Layer 6 of a small transformer language model trained on English Wikipedia (10 layers, counted from 0, width 96). Numbers have three digits each and are written without spaces.
Take only the direct path to the model's output, skipping the later layers: a vector added to the residual stream pushes a token's score in proportion to its dot product with that token's output vector.

Output vectors of the tokens that the questions are about. A number n stands for (n - 500) times 0.0035.
"ters": 428606469410555714444407400604629284411668429508822559495323626689443429192412458570472289636586535676363593665689421594553443534639518273529670464522206621221486481410301444549403640666859180512225395580830651587379746648721407486676523459677406527228595732630518651760328344564729523684
"usic": 676381539416664465685511350290495321261469471519519434376393698818747335619535940657642272515250569688619272293832333520473332667286376453974687389531500524043606435495536521765299447490510094672184348750601376780139408620668548442581359586470596586519242548579264874593482579558439672385
"isc": 428346479221617402645588500508532268415496636589532404579455567734345553309505647620588472493555634512488205415766471707514121554331547333665283549457629452526430461446453430538448327380449620578390343729496474401323560477568384408460448187464490402410404425577452599485525424517551667439
"ept": 395548681464645414692642473511517240200700323631656632585427592700459425444569672654476599331372578404377421440486335625605269290504294535475781496462369548375568463624362472508645744699647483640232462436521583463162587586627516468463394366467507250565600488279422483382351579602552531431
"til": 472720530246705633631441441644595132500589460664827578581281469575672722638500388791381429669383620601427266532495257474506182489359415252370544386326182721366556473600371486695485508654483176731337461606794600557315475529700424454606588365678516601267496477537222505562277467370570369653
"co": 465565675466640578656507294618519363322591402815449405430424525771736487419555642686522395831608539571603519508647394364514229412486456322492584461580524615553670482497411572443407660611649278649400404693524552484382479757685357391563535406485598654534512705515465572581378449575509452602
"urn": 471574538437612540752541494503567446455522573430764387435693368622458629671497479658459529475487434585339506481711383550682556536741482373671313645566413527300578464626257548553657409401569285634258457452821555573371634618468528311531553524442461475190503710408558544555519568761457705539
"ument": 691667645379727555500620531388338500343565282516801480400555761739792468282510861394487684496577392654589362326642319402730379265508496333742757547426547570307487448686375362639581556408471233512411287733481674629210588602676426482592459466687605237544641586429389505723572401654463592535
" age": 619489472367623659605517407439601484601348533430431543424603667647402628328438544534613550538435732568507343531418495595713431602308342054650533421567491391515574474500526343923813480577540473607365347539574352780354695742458561678280395438439474454098546504314192533712263514452437397367
" October": 389361677429684475520605479552521358542605434581485562479580575612587478582434631449449691579434458607440417276532456503405399466400429417588552563447340720405633470435477388420607459669325506529517471494478437441513414569480505425412633339453589451396439494503334755809464483596548619560
" int": 541567671518515443576555391570500461569492327614650626440530551454495412547478562550622610482240453575489397532516380419563470638397427424464497442531427522382532522491565497588489644547426483547427486625735493641378709530602474376498507410485512389514519637495350563478455456597461516289
"ilit": 449536603359659118480436310452584109417625244574851633518512642520448525565447520696725606598527772423442341500582225482749323609583252302707653439462368730403871494752727449439534450491278257459413260542495448366309586582460397610302612495542628276563549467505524633637555566643313745407
"istrict": 492480496217570375659640399386696307578641480358813586380548579594666561594449707441559574363385547648595359345554305743649300596279571359524515439886321622452587434587423350560779327178584577548223481660558401434266540765698443418360367336695532236248674610459452632408380367558625415726
".": 573619534404558624430415607375290703488385728570567702450754480503474459634538561518567523429454600398376364558417606497424497404536348312424406483443497537518472492574464524595457525353545551441349451421383643459428400411309460482628500483685529569591455380394544399549526457550551614582
"ried": 419493520413523248519406309700567111526483449550537312266312422673408485468590700598726640591332524536375371298535322639672376503685466373518468476702168488185509454411431440205663659525603351376377313289747545553246449457459479346424407523525563414488483816479253495535394456652405719564
"v": 303462474521580518317578403487500592323668527480500630439644482628586638358604511544585476534449379550647562554362575656532473587474549371497409293493537293489459478563454519291672489602690473442294547779524558562528497492439474409643579514401514476549526618522541544526427420563445301544
"000": 632336644528675458633442443526727404563812336698736579386187652587598463327461463442779363447452539509619277437718401540568328381677516366487549568461349531505702472605390337690330451500693333622565531429446616739261614436435639475558497354369536432390469623417451787834493705408612582427
"ootball": 616382788172670539931607311523831375618595490492626323139459576505605404465531687444565608559500469627402234364677432638706268477319367392847490184743391712434627433606424509314713618348370185496500420589615508495233664636532512523633422347535533411487473604570475696753524422521414758578

Output weights of attention head 2. The head adds the sum of these rows, row i times number i of z. A number n stands for (n - 500) times 0.0012.
o0: 510615519559386537568490545515331461470462491470506529580528451512425447454515585605691398473510564423665514571526598541539342585430578666427487394548459586483599328522556463564443400470558387580396516556570530371341456469584395455588536333454467318460552371373480496530422559638451427563
o1: 526502511497625490458546436537553392516526528626502502395528496538369561531540471490386414537564543523374469572371594414602535441592551499513541640549493540430456528428459534438581514468533543477428497394568539429544542596503467492541533495506524507354408458541580524568508670435493411513
o2: 442489564583436378548536548468580582489491565428562470417495542471651557584557442439512534495447593471522403595530510600455452625475598541498379444406567452526418434497484462571460389440517430522513543506680483441404391590523502420478475433574592479572568617493448483494470619588553502491
o3: 567622305673605528539696480491433419457415398611538370591633444547495588563549457559515431478624565602425753531545550415562469552561615477475486555446423451393399020572566452443504541400361440578538364375568459506545340341417393488563646575315362588508604405573532495511523414554469490507
o4: 502516404588454443491641484383490544351520523482324494421532523482576484505600501650550430543524617429456504446521493308554607380486470656534373358513409602460596349542543464484435497567530443458554426711414515441488492453563430577518427567356517495363448425461468536605505425505486425608
o5: 620593350556556610459587432406325570572380481478552428432495391386569667388686487489491428451576495504475542632523590496627546470410485422511587577580505652453515442492652477414457402331554548517524534611473583417537426547460554444461453472449390527416438483524518562486609392349353581610
o6: 467384564570561460470522525465507457386444544458588405444476409426732637470370450503325520500433521586412377443501524379406474616454492516551496553559566574484499479440415508381423455501460495579609620445518533589669501537611628515493520491513558539537504505492517561490592479540475480483
o7: 559605497490539599581607498440530597421368390432511473385471549553610635506455535565509414441682405478537542479495501513522671650554428482488448414602423499348646201521568419426633465530534501511547568549501371527418554572483593571549422565393523495531540503396568428532394531435531493554
o8: 627404534456506557530482376551410637503545507476549556569479534338464467453538511473593473528562485486409584506404545511478453449595471604555445509541446504468335419534474616554378464459427505465592445402429452506474481581574484427587580504480541465505500322429507496493462442653498528526
o9: 549420427393460593450622429408483595501527526395557512531410514412664464382553448552518491425585585561489602530557490422536484315430485475628470503442375571549537488419504481573405620432440524436532574592393614472518465447441582327493403505488500478540492337444519574514363358544453437503
o10: 399420429520421420389537597431465522506650507645387599435456504388481542533520368530532418477551619393459515494477451490536402548392421517579468416465577471514476534644523442469467593452525352428507443472472364468448536444535430447548686475526488431426362360392569436381467538435512506583
o11: 508449479483422600580374372462479534513414475583446390526473464362443525539456663395496571492496529388473361384558537469443578471446388451398510456527551476541321553551559580526451469443532507425506626634479328511371529445607451495587600621544483428563446625406516570562412551493559599383
o12: 600467524561480542582459425453356544508475508572538569469622449564576439544581392463516475365512628514410532432480530362654533591507480435354589411450456454465447669523554550482554504590382469464507517554422494504482452576485329453436520390557464414555466448482575539530513555430471582426
o13: 513482426547575367513390399345359653428573585424478489441498563458403497493555459620494519455554558707364479554496496598421582583581591401462548567496427395498454401583463450457551378528518458580504489470618495448438574499472563443449454656574570424468589581500516495433415529586488429544
o14: 465326606471498469591427543578529496403405508514599423474408648401506576538593573353459493603398480515484371448378532529507609439358390545551494400481461529541488621509493446473428587564446484469510511435539486553375544449494537550484439508498518582625499498538382546497623377463651447463
o15: 531470439417615518424609594426482421371557449577542517439579390536581596464467450509541509350473449492443485618477482418561494511496441483491600542389502482495530448538556528506408443494501497470610517466493475555552507453378575516480458541482459394611573469520553424663571456488552577616
o16: 645522484506352508506647456461542497523364425531597440445569471441534546581429550398494499354512503439438496590559449407520420498392581453519455389476355457576495517459619587583486391396564554465583387559456463430517522512495561389538644424362699425632527565471383463577537495491510660454
o17: 515429601576571547381400473587430533505354509424516412463508555461618538501314288509730504408440514671490430575535426575549505480487433488385610507562700451616532511494470517584457470474547421448546512362660480555446400461561536595557514504486548549299431316586556570515636619548352542555
o18: 450524459494567434463458436584448609434671565517517492516407360528637405461454535557513476608548396561495477636554468511565458594484580510528466459533499497480403555416439536501410575458472509431606514503340464517455418587423570426554400466494422502577462364605479443577392530564493464486
o19: 576653572552435410481437601552471386464468526506353625513553535554469496502417553466423543535584490539492447444605366599430478589374440430497531512459525507417459557573523597504571559509497560439529504591485427601420513562606383560457408555536536424515519471563472523507560428505723607427
o20: 418488625382382404694403400457441479521545393463490465466467382550347427528244559433540465443369522458550561581483520442428438514471582486532428480513613525439490720504339507644414498570455546543546677511468327490532643511559645477578438509470419564503536619412497297358458580324426421416
o21: 438431625457377721629557490426545546492479509574489560501462612423572485425487356566519418393395428487551389439418521581543480533540499546494452563611615441494542729440395513531611660470522541538329478416539644555429559458589399430469467392472548605341371518569465521568482595531450318456
o22: 570413621565546538493528499464461534466496439537501493536452574501447378568438413591522573565537558483518485509478426461510579530484530504592462436489471587494508296417471450485435417517471391388509456491579498513654518406365481408401566417523549481708603506434510458595525570441551554561
o23: 461531510588528398592414609519504375379477485345474493426545602493516549375589512495481506494499444428460443657584411592536480381448519553513550319568558563467474361503552461592380563457632556427456462417534480494520475561677498580431423469441586486495440531431605405466528449415520531545
o24: 460444516451516525449561554574574523511475470559463551559548555477501359613443502496550454458463525528484393567520514491543595511526511466498429535467441470514523517461425455445411512542642523536550459444477600347599498443567650453458464457512638448489560468442624468491530556449533389496
o25: 495354495469475610372516502477397497449397485568416479623493590464505396391545479447521602607363555422541402471406440501582577416502490622555605479533609384504498524605522529519525430512487514451515455484374585370548520584531469421456576549595727492518359427451471643506473554392381493533
o26: 514541583660460411422486518396382421545497593516369551524446519489328494470371485392462365459617528467552384569358538546618551562503488473444523601561563549525465443397518433484447379555449427500543386552645598561571459589392447522444639455506423401473637401466462616547550503491423486597
o27: 405347481552457462489420594428488373527522508549527507604401555536465468467514618514444612633389397515441519488491534438431477511497532503464508482358587488403311538416495463390530576479567604569524529527516506546544496356400354386658574718652429461586552566617560486510606391517428517504
o28: 456484488475508286410497550534489485539572607508449476446486512516438530555450427444550490523577557466618487500474478654465477517587516426473486562496527556579434579372558435570503558569424509487442538440433599402592383395588546529486402427555457454571536519445347505417375551531660411514
o29: 532329446486618521371554594572408578482641504451509542583627577600364347461667509459462513550436629465457480427491418454393566580404445565482501463579447439409481344430494353565482430536468479520464479442421434464580566555502388535552557553451457399602486561462495550561526465469480464428
o30: 479540516546461489545669415561522406519481509396508506562581536475494516429320513353488475406462447474617485412564482559399405465423433484478489527311477610554572255285553544532448456448374520547433473595574429432599316572611566571391581425524513526354477591491482420543480466547428462410
o31: 392464448565445619475375551492478438448427456477462536577497546464549480387328584405452418403487512631479474630545500444564465455449501564493600464445462659581603467485540407529460538470545540526484570568608605403552491604516326528499432448517420638539444465587422587526598536521431463404

Each question shows a token from some text and the vector z that the head gathered there. A number n stands for (n - 500) times 0.012.

"ster": 489506532521529439509512531521440444443513561503503542487505517548602527443452389485504447444512
Which of these tokens does it push up most? "ootball"

"ar": 464556503607499308516394371550451454392350516311521455699594632497507394415566474439585392457520
Which two tokens does it push up most, strongest first? "co", "til"

"urg": 476545488462452516528448473516529469472514536493469528467499549537429516499487470499524429457476
Which of these tokens does it push up most? "til"

"iz": 514500491504503491505469501499520497511504533511516483515464524500495472469473502463507442510490
Which of these tokens does it push up most? "til"

".": 473581446603517288465401382387438437532515480440580412633540585558462447419547487560583362500505
Which of these tokens does it push up most? "ried"

"ite": 504521505467531548488514530502515513485507490487485502511481501532444464485458478522516514476487
Which of these tokens does it push up most? "v"

" to": 595510547506395441561474492428525543468471454501494478393509544571390477500490493445528543511511
Which two tokens does it push up most, strongest first? "istrict", "ept"

"\n": 490503524484482531556455479555517486508526509466493485510474498506447498477480508524488450507499
Which two tokens does it push up most, strongest first? "til", "istrict"

" a": 621423553508594473684533551416438455625499533466609545569403266539464424334566546474359416642650
Which of these tokens does it push up most? "usic"

" record": 603440493460430603541465506577523521543552604622429345568506436447509487427475561477483490513535
Which of these tokens does it push up most? "ument"

" Col": 508503514493474499508473513509493495493545505484504496489473528537463483481459503528506505488493
Which of these tokens does it push up most? "urn"

"ut": 508504568498519511560507510438480418617491496475499511549459485416496478492527557438517448560490
Which of these tokens does it push up most? "ilit"

"m": 609714591688356268535589552735440436298359425330483595305561444426712639475320251371492590484698
Which of these tokens does it push up most? "ters"

"on": 484502519524480498520446502508527501480530498470538471500469501517480468490469493515487460485500
Which of these tokens does it push up most? "urn"

"t": 481523530468473493534462502524544493507489494476526502513477523507469505510463519532480464487498
Pushed down most: "ument"

" |": 484519506429554513468508568403567573510587572547512545443526488554415437435580512597532474487526
Pushed down most: "co"

"ur": 470539626535448514500475556547454500461492567469559512494452457468488473495474524550477528478413
Pushed down most: "ept"

"ab": 615406685444499445371313573536613440586466477480524661581285423552391430484490346437494490290551
Pushed down most: " October"

"ran": 444572498424453535507465427427562447483480471463491437459464515485417540547482469479496432454515
Which of these tokens does it push up most? "istrict"

"to": 527563503449527505495435490550526465511526531475452503504495474480479521455489508468494478452506
Which three tokens does it push up most, strongest first? "ters", "til", "ept"

" 196": 498535521485478502514465506505522488491523496473516500518458532528469463498459496517504489516510
Pushed down most: "ument"

"ad": 652591514478305449531303401468248656497422564414534534553516551551502451474600520363374390447466
Pushed down most: "v"

" do": 531521519477505518504476514510517497469514495496502492495477506534449478496471490515508510487500
Which of these tokens does it push up most? "istrict"

" m": 469551580483544515480466591479518525497570597510494487485530456519443463476476535571511500451471
Which three tokens does it push up most, strongest first? "ried", ".", "v"

" of": 608247610482615394827710516401371458755509644536510601426798436400634387467522444728333235426390
Which three tokens does it push up most, strongest first? "usic", "ument", "ootball"

" American": 441465495508395453515398576543423473621535430444489482398608604584541563465490514575480460412524
Which three tokens does it push up most, strongest first? " int", "ept", "ters"

" it": 524503487415494515519534523537478456523575512559544508491499548505434456532495453518493486577561
Pushed down most: "ried"

"v": 522614440514577456506412547522478473487553662470647463495474526479503566480358493478475429592483
Which three tokens does it push up most, strongest first? "ootball", "til", "ried"

"(": 487513532497504462510450529482494515494520491499505464521490492510447482490512539514488414469501
Which of these tokens does it push up most? "ried"

"ess": 434534452475563501398539524503438501504535492459562516503507416571470512472473477507535503493456
Which two tokens does it push up most, strongest first? " age", "ried"

" 4": 559604507590507467472488480562447577488506607475552563512504554532463480453473410438519542433487
Which two tokens does it push up most, strongest first? "usic", "ootball"

" 5": 597604497608510459484470477562421616472509646480571578495510576546472477429485383393518548431453
Which two tokens does it push up most, strongest first? "usic", "ootball"

"ron": 507403583432516479476416553504551464561550573545459541502533514542502370517509452522418385444459
Pushed down most: "ters"

" the": 584501534482472606508476535495513553447553516533491472532516554521412400523535476457497521518492
Which of these tokens does it push up most? "istrict"

"d": 306508820405444421466519362399341362494195593454638578455393463595654530440536434399416645568206
Pushed down most: "ters"

"0": 464577546506497480570455531517508525512477550472464530522493499495410463481497474490534494475478
Which of these tokens does it push up most? "til"

"at": 602375535528422569844583295533384532686574673565604443571478548347537606439556302023488274507375
Pushed down most: "ters"

",": 496534514480495497494478493528513531503518515474471508487478520475448491502460495527491486500524
Which of these tokens does it push up most? "ters"